Layer 11 of a small transformer language model trained on English Wikipedia (19 layers, counted from 0, width 128).
A neuron adds its activation times its output weights to the MLP's output. To switch it off is to set its activation to zero at one token and run the rest of the model.

Output weights of the MLP neurons that the questions are about. A number n stands for (n - 500) times 0.0018.
n1: 766 508 466 395 441 477 447 385 690 520 409 568 589 657 692 545 471 512 301 879 562 408 229 275 317 711 756 448 359 618 715 394 617 673 509 524 318 407 585 290 370 492 568 395 519 559 500 674 354 808 489 408 577 512 495 333 426 652 475 520 465 250 217 537 767 350 359 550 785 529 432 409 591 743 468 446 543 512 440 101 529 390 654 408 496 744 496 366 872 611 584 385 423 640 476 507 469 575 669 525 513 628 521 482 690 372 462 518 761 427 513 443 380 403 439 559 420 508 442 730 533 526 678 650 313 530 548 439
n59: 548 314 597 482 415 197 326 558 454 455 299 613 720 592 74 434 560 416 430 617 480 238 417 508 526 466 303 482 590 350 344 237 320 801 663 451 534 634 248 509 252 351 553 517 554 542 599 439 642 449 619 504 702 604 580 261 573 547 324 427 320 399 536 597 496 542 453 538 533 376 409 556 262 887 451 657 698 557 608 761 672 597 328 690 484 609 352 651 630 350 512 559 576 513 451 446 472 355 355 141 522 516 598 256 441 524 649 458 376 536 384 605 615 681 495 250 578 531 548 301 384 669 890 457 329 610 446 469
n61: 559 708 540 379 351 442 504 479 453 466 491 721 430 401 429 695 766 384 518 414 259 553 245 573 593 360 654 636 254 678 483 375 276 585 681 542 465 491 294 299 629 370 477 538 550 770 631 739 623 582 366 283 341 545 495 473 500 465 592 636 238 413 629 772 456 414 513 400 466 487 602 625 269 515 374 318 211 471 400 403 738 633 563 565 264 290 303 717 479 794 737 416 271 231 634 599 405 658 531 317 549 418 691 563 577 578 545 557 584 532 782 410 763 587 657 368 800 419 492 696 513 614 603 372 570 306 760 448
n80: 383 475 338 363 361 405 436 455 510 449 511 547 642 577 480 490 468 823 500 363 530 460 456 355 468 525 523 522 245 592 576 379 454 367 386 463 569 426 546 532 493 342 485 535 590 602 562 510 702 280 364 446 567 547 680 548 486 489 385 503 637 355 455 468 352 405 712 557 466 418 392 539 658 189 280 662 474 517 397 571 684 347 603 368 486 265 661 239 528 500 344 397 543 372 616 458 338 460 538 792 540 305 474 448 388 423 460 800 642 768 597 514 556 497 609 601 646 235 460 604 450 466 662 529 572 685 406 608
n100: 491 594 500 480 576 550 643 617 448 496 351 743 573 410 392 476 364 429 554 483 507 592 403 361 672 652 411 583 680 461 529 590 235 669 383 402 646 690 369 337 440 500 457 645 244 441 485 555 615 539 535 442 507 496 318 405 514 538 607 396 429 554 524 573 554 459 630 697 628 378 404 496 529 599 799 242 608 707 527 538 462 536 473 629 343 608 635 477 467 539 249 374 504 445 576 637 561 359 340 495 406 400 974 262 496 479 617 363 345 295 615 511 626 751 420 557 773 492 690 368 611 512 336 332 309 658 672 451
n114: 456 509 540 266 766 410 663 346 458 550 638 239 565 527 459 630 293 411 235 326 641 435 526 543 539 755 468 442 548 345 637 615 464 676 537 430 451 762 746 543 211 318 228 373 224 243 575 665 470 467 456 758 581 415 571 625 451 594 517 463 682 296 477 363 413 407 470 435 454 362 626 524 910 583 392 874 264 599 635 443 374 672 317 514 483 479 500 413 610 404 504 334 395 704 471 656 712 398 465 536 562 504 513 379 420 650 398 307 569 859 801 538 509 340 700 573 625 380 439 665 487 545 735 487 578 321 321 377
n119: 275 447 585 390 756 676 570 819 167 309 192 459 616 572 500 474 446 305 436 414 399 429 445 676 646 604 323 535 442 492 456 428 557 589 469 472 505 626 516 450 463 483 449 346 566 833 552 679 312 599 623 475 427 410 418 406 445 656 72 523 418 551 413 467 362 480 442 496 790 355 573 455 599 355 544 603 522 103 545 606 454 575 671 592 580 480 452 433 297 619 480 757 570 445 583 582 802 369 326 311 534 726 315 579 484 415 470 658 482 530 337 304 513 564 526 641 576 236 226 413 404 388 551 684 363 553 556 618
n125: 618 564 836 487 722 527 648 787 579 322 415 597 513 264 397 573 376 642 541 540 289 443 467 377 403 693 328 475 581 533 329 508 297 440 555 557 536 745 544 496 361 450 338 539 390 491 624 411 403 462 388 255 559 629 326 508 458 396 657 458 602 622 585 559 386 417 354 444 685 609 383 752 253 505 496 591 204 562 452 647 407 492 355 338 341 488 654 480 323 511 672 453 432 504 465 369 393 337 420 244 426 538 659 307 496 247 516 268 198 538 358 349 140 609 640 625 465 384 227 438 625 370 479 520 508 234 475 566
n193: 686 403 298 666 555 340 584 569 609 521 411 888 696 692 542 695 553 544 432 539 467 567 787 390 693 232 300 644 379 430 427 495 455 405 231 538 550 413 728 349 583 569 353 683 449 392 513 432 513 447 512 622 610 265 729 565 529 496 429 681 216 353 392 701 50 158 531 678 543 849 301 798 680 445 509 670 453 453 543 515 563 449 261 528 474 653 423 482 509 294 565 605 612 523 466 556 365 465 339 324 459 483 213 515 312 433 486 874 543 403 518 605 481 585 232 323 548 491 311 565 446 751 299 356 724 762 512 361

Each question names a token from some text and the token that comes next. It shows the activations a of the neurons there, in the order above. A number n stands for (n - 500) times 0.017.

Then comes g, the gradient of the next token's log-probability with respect to the MLP's output, scaled to length 1. A neuron's effect is roughly proportional to its activation times (output weights . g). A number n stands for (n - 500) times 0.00095.

" of", then " his"
a: 510 489 491 514 507 504 503 691 499
g: 314 437 728 538 532 614 545 451 585 567 349 571 635 379 479 538 502 349 441 591 650 400 390 405 506 484 548 566 555 620 354 610 486 613 461 459 514 452 405 511 497 662 459 411 522 518 510 554 366 456 477 499 670 422 379 554 478 462 518 481 437 573 616 551 498 364 518 657 536 429 403 424 654 606 514 503 483 505 555 667 417 597 606 514 404 335 540 502 601 248 537 543 501 486 481 466 482 528 462 480 413 529 479 424 497 480 424 768 522 437 288 502 475 518 601 508 593 378 287 435 691 592 569 715 555 497 520 432
Which neuron, switched off, lowers the next token's probability most? n125

"ist", then ")"
a: 498 539 502 509 498 493 384 485 501
g: 631 461 572 630 559 464 366 504 498 560 557 569 520 465 639 522 316 496 408 356 585 399 294 659 401 627 513 449 530 533 547 530 566 597 610 597 277 793 562 657 442 517 414 545 496 411 455 511 461 512 588 506 667 532 513 524 606 455 389 551 563 502 727 474 595 535 533 558 487 540 365 499 641 545 484 486 526 557 573 487 701 476 267 470 517 517 430 483 574 456 424 535 435 581 584 470 497 463 659 405 545 488 341 491 454 581 481 357 454 655 541 575 344 585 538 591 305 376 441 447 451 427 435 399 462 457 651 579
Which two neurons, each switched off alone, lower its probability most, in order? n119, n59

"d", then " and"
a: 497 469 580 510 495 516 495 497 377
g: 386 590 440 568 540 532 472 482 726 469 551 350 496 373 694 462 342 629 501 543 488 584 779 582 525 588 573 254 582 504 448 381 539 563 594 527 461 499 485 580 467 426 350 380 355 429 558 609 547 435 544 559 392 582 578 603 510 434 581 536 631 471 531 544 561 501 405 460 505 397 511 462 528 627 480 313 575 467 495 176 477 605 331 515 541 556 559 424 571 586 570 522 412 533 478 545 523 580 676 525 460 642 390 550 582 540 458 391 560 605 743 560 609 386 486 411 541 515 431 487 419 514 394 444 434 575 538 489
Which neuron, switched off, lowers the next token's probability most? n193

" /", then "f"
a: 489 467 492 468 504 455 485 476 479
g: 603 474 532 458 576 519 322 584 599 517 783 566 360 400 491 567 449 328 475 439 350 530 612 497 542 419 505 625 540 564 592 644 710 422 464 553 519 526 446 573 638 497 501 461 532 600 479 518 439 618 396 579 451 592 448 508 412 626 464 597 459 509 471 495 421 499 467 363 541 390 474 380 473 506 440 489 662 336 566 644 398 513 254 431 419 396 603 526 403 490 710 496 439 414 457 342 598 498 359 346 357 436 505 577 515 553 330 534 593 415 432 557 615 665 530 469 392 538 648 488 592 412 466 406 592 645 522 524
Which neuron, switched off, lowers the next token's probability most? n114

"ch", then "ina"
a: 569 485 527 495 477 503 524 487 441
g: 323 385 550 589 436 438 445 505 523 435 405 488 545 541 564 394 623 416 563 581 446 461 422 401 520 420 636 488 602 416 563 371 499 460 522 379 617 434 546 373 444 705 398 649 589 372 509 433 508 467 356 477 589 485 483 460 377 614 551 476 378 604 471 581 418 444 699 493 477 530 606 433 536 401 419 538 430 579 512 427 449 789 713 595 514 629 472 454 264 517 562 634 622 496 584 511 388 518 527 592 426 419 677 473 481 455 634 431 358 578 452 407 578 676 494 576 603 500 661 419 527 474 508 431 519 684 633 522
Which neuron, switched off, raises the next token's probability most? n1

"el", then "ta"
a: 498 505 509 552 491 502 340 463 499
g: 634 462 421 350 389 499 525 370 303 518 421 367 310 593 559 651 584 572 417 427 502 522 529 628 456 526 676 584 544 415 360 632 550 639 498 559 379 362 614 427 574 393 530 637 602 532 550 479 416 527 484 527 533 339 543 492 486 391 450 643 473 513 519 485 534 457 238 170 518 429 565 526 524 479 574 395 354 445 522 448 406 421 397 566 504 558 495 473 505 528 499 498 538 512 527 480 485 431 760 566 408 456 499 443 483 733 614 456 479 484 476 592 478 683 410 527 641 621 508 593 391 571 512 495 488 419 485 605
Which two neurons, each switched off alone, lower its probability most, in order? n119, n125

"act", then "ition"
a: 603 537 503 626 553 496 497 498 509
g: 585 543 477 679 460 520 544 490 646 564 386 510 596 511 456 565 473 563 574 530 551 390 431 501 368 627 355 491 414 475 482 719 543 627 434 674 471 655 560 577 547 375 540 516 367 456 597 604 471 477 581 435 568 479 459 449 531 572 462 481 420 658 605 608 323 638 501 483 583 516 646 417 516 464 431 599 520 349 453 632 617 450 414 488 377 478 458 561 701 622 453 336 207 548 516 575 408 572 557 448 214 466 459 389 447 523 567 480 537 479 449 622 571 541 516 409 504 476 290 583 548 363 547 551 580 510 653 533
Which two neurons, each switched off alone, lower its probability most, in order? n1, n59

"b", then "ē"
a: 476 496 508 558 455 511 551 496 554
g: 300 382 510 759 635 400 494 423 403 616 552 544 527 452 465 578 369 507 502 593 598 715 425 474 432 400 438 500 526 596 409 444 471 579 434 462 626 428 530 499 578 502 384 579 616 555 478 468 402 481 401 440 486 421 467 410 776 476 586 480 428 466 733 274 523 501 415 537 507 529 433 535 422 574 499 483 476 349 442 565 633 729 520 425 504 459 681 415 466 659 531 637 547 472 531 569 479 529 335 376 528 554 575 486 451 577 587 507 519 529 563 595 526 481 342 320 483 567 456 304 424 449 541 636 561 612 440 575
Which two neurons, each switched off alone, lower its probability most, in order? n193, n1

"\n", then "-"
a: 502 507 511 82 510 499 490 664 500
g: 674 688 432 544 440 506 591 668 515 422 404 460 405 558 432 534 516 634 394 502 498 429 499 408 480 564 415 618 551 376 470 577 674 520 512 455 528 341 508 579 563 508 524 508 462 555 420 582 291 426 320 435 483 437 425 507 459 497 577 499 605 546 631 648 557 455 610 421 600 494 198 448 232 465 442 537 627 423 595 374 573 466 617 537 476 582 473 560 393 524 497 617 423 513 504 403 627 493 542 454 588 492 553 548 422 583 491 641 375 535 404 424 494 588 611 324 564 514 253 480 452 468 352 623 525 535 534 699
Which two neurons, each switched off alone, lower its probability most, in order? n125, n80

" po", then "et"
a: 483 594 510 514 523 500 511 550 518
g: 425 528 629 665 609 443 568 626 500 435 308 611 585 559 493 272 338 541 318 519 557 502 499 354 419 576 419 510 604 583 517 567 479 532 498 549 646 544 547 539 409 467 514 565 476 444 650 446 463 417 495 464 595 569 365 588 566 465 364 534 320 700 494 580 490 423 362 475 26 484 461 382 410 590 480 468 498 497 582 433 574 594 498 622 457 341 464 407 488 499 392 494 410 438 452 454 526 415 492 541 596 533 540 388 521 478 506 624 376 566 442 536 654 608 595 413 597 519 393 483 516 485 477 519 509 446 559 582
Which neuron, switched off, lowers the next token's probability most? n59

"r", then "ough"
a: 486 536 525 521 506 500 495 499 476
g: 556 527 529 431 586 648 538 536 391 486 531 486 298 544 433 409 394 495 464 466 351 501 582 636 434 506 355 489 491 430 375 402 651 380 356 551 616 665 385 597 428 455 655 430 444 491 410 480 459 544 611 376 439 481 235 418 600 640 605 559 505 437 582 477 612 544 492 537 587 355 591 628 577 541 579 480 506 629 452 463 533 531 503 551 351 488 350 601 500 431 593 410 431 517 534 552 452 517 641 521 474 526 560 471 697 616 489 633 579 346 754 412 559 539 430 386 416 467 405 655 610 706 520 440 570 548 627 526
Which neuron, switched off, lowers the next token's probability most? n61

"ta", then " region"
a: 480 516 486 745 501 547 463 496 499
g: 580 461 389 362 292 475 567 296 641 544 471 527 463 490 474 507 407 390 567 525 409 413 488 565 394 561 553 363 546 773 549 602 426 469 539 612 672 410 420 281 438 577 437 465 506 379 566 478 492 553 387 445 662 562 459 450 367 620 532 453 564 503 609 492 465 729 384 473 555 567 535 384 453 560 532 599 405 408 378 459 472 539 722 636 594 555 403 609 537 541 458 359 497 502 535 344 466 558 532 453 348 402 444 453 508 570 672 427 336 405 557 403 402 530 577 301 374 511 490 571 421 416 475 507 571 529 564 507
Which neuron, switched off, lowers the next token's probability most? n119

"view", then "er"
a: 511 497 493 506 456 508 541 503 506
g: 440 599 448 522 632 512 579 426 264 388 443 439 524 520 536 405 600 522 584 426 419 495 393 268 707 490 389 518 633 386 546 522 339 584 677 698 539 553 555 448 488 590 549 486 369 574 460 418 469 342 543 622 585 498 439 421 384 545 561 551 481 563 510 572 412 449 494 512 334 484 478 415 564 314 552 604 579 764 525 680 444 624 507 518 537 415 458 571 633 591 381 332 362 509 326 357 536 613 556 548 435 479 629 560 413 431 618 409 546 487 551 515 511 562 446 483 593 542 414 527 584 368 477 581 428 606 533 575
Which neuron, switched off, raises the next token's probability most? n100

".", then " The"
a: 507 552 559 216 499 500 515 834 494
g: 625 417 526 412 381 566 386 433 611 545 527 472 652 500 471 648 596 479 407 519 447 590 396 425 544 410 445 566 365 515 591 390 571 510 324 429 510 514 499 347 554 460 477 679 546 424 366 465 557 400 571 626 436 540 591 442 586 438 495 595 384 637 387 590 494 362 523 570 466 546 766 619 541 568 577 557 708 527 531 507 594 576 419 446 652 690 456 449 466 311 451 600 653 540 396 457 702 460 417 473 671 496 408 398 536 463 444 454 644 411 361 352 437 677 502 439 484 538 434 342 444 502 554 351 501 497 475 523
Which neuron, switched off, raises the next token's probability most? n125

"ter", then "at"
a: 505 503 518 494 856 554 514 555 510
g: 422 499 567 436 468 327 514 495 515 619 560 506 418 362 440 473 463 404 592 526 418 519 439 577 481 507 726 425 456 475 582 410 439 503 297 440 532 437 334 548 613 575 523 613 504 614 429 406 454 757 411 321 658 462 545 568 458 549 427 571 424 550 549 538 508 549 428 512 576 290 670 543 541 503 757 539 485 617 510 516 477 482 778 436 540 387 611 495 484 602 512 382 474 384 513 624 519 676 475 547 253 484 411 476 507 482 608 526 302 462 460 503 436 487 669 428 644 546 539 439 548 610 483 429 513 532 604 533
Which neuron, switched off, lowers the next token's probability most? n100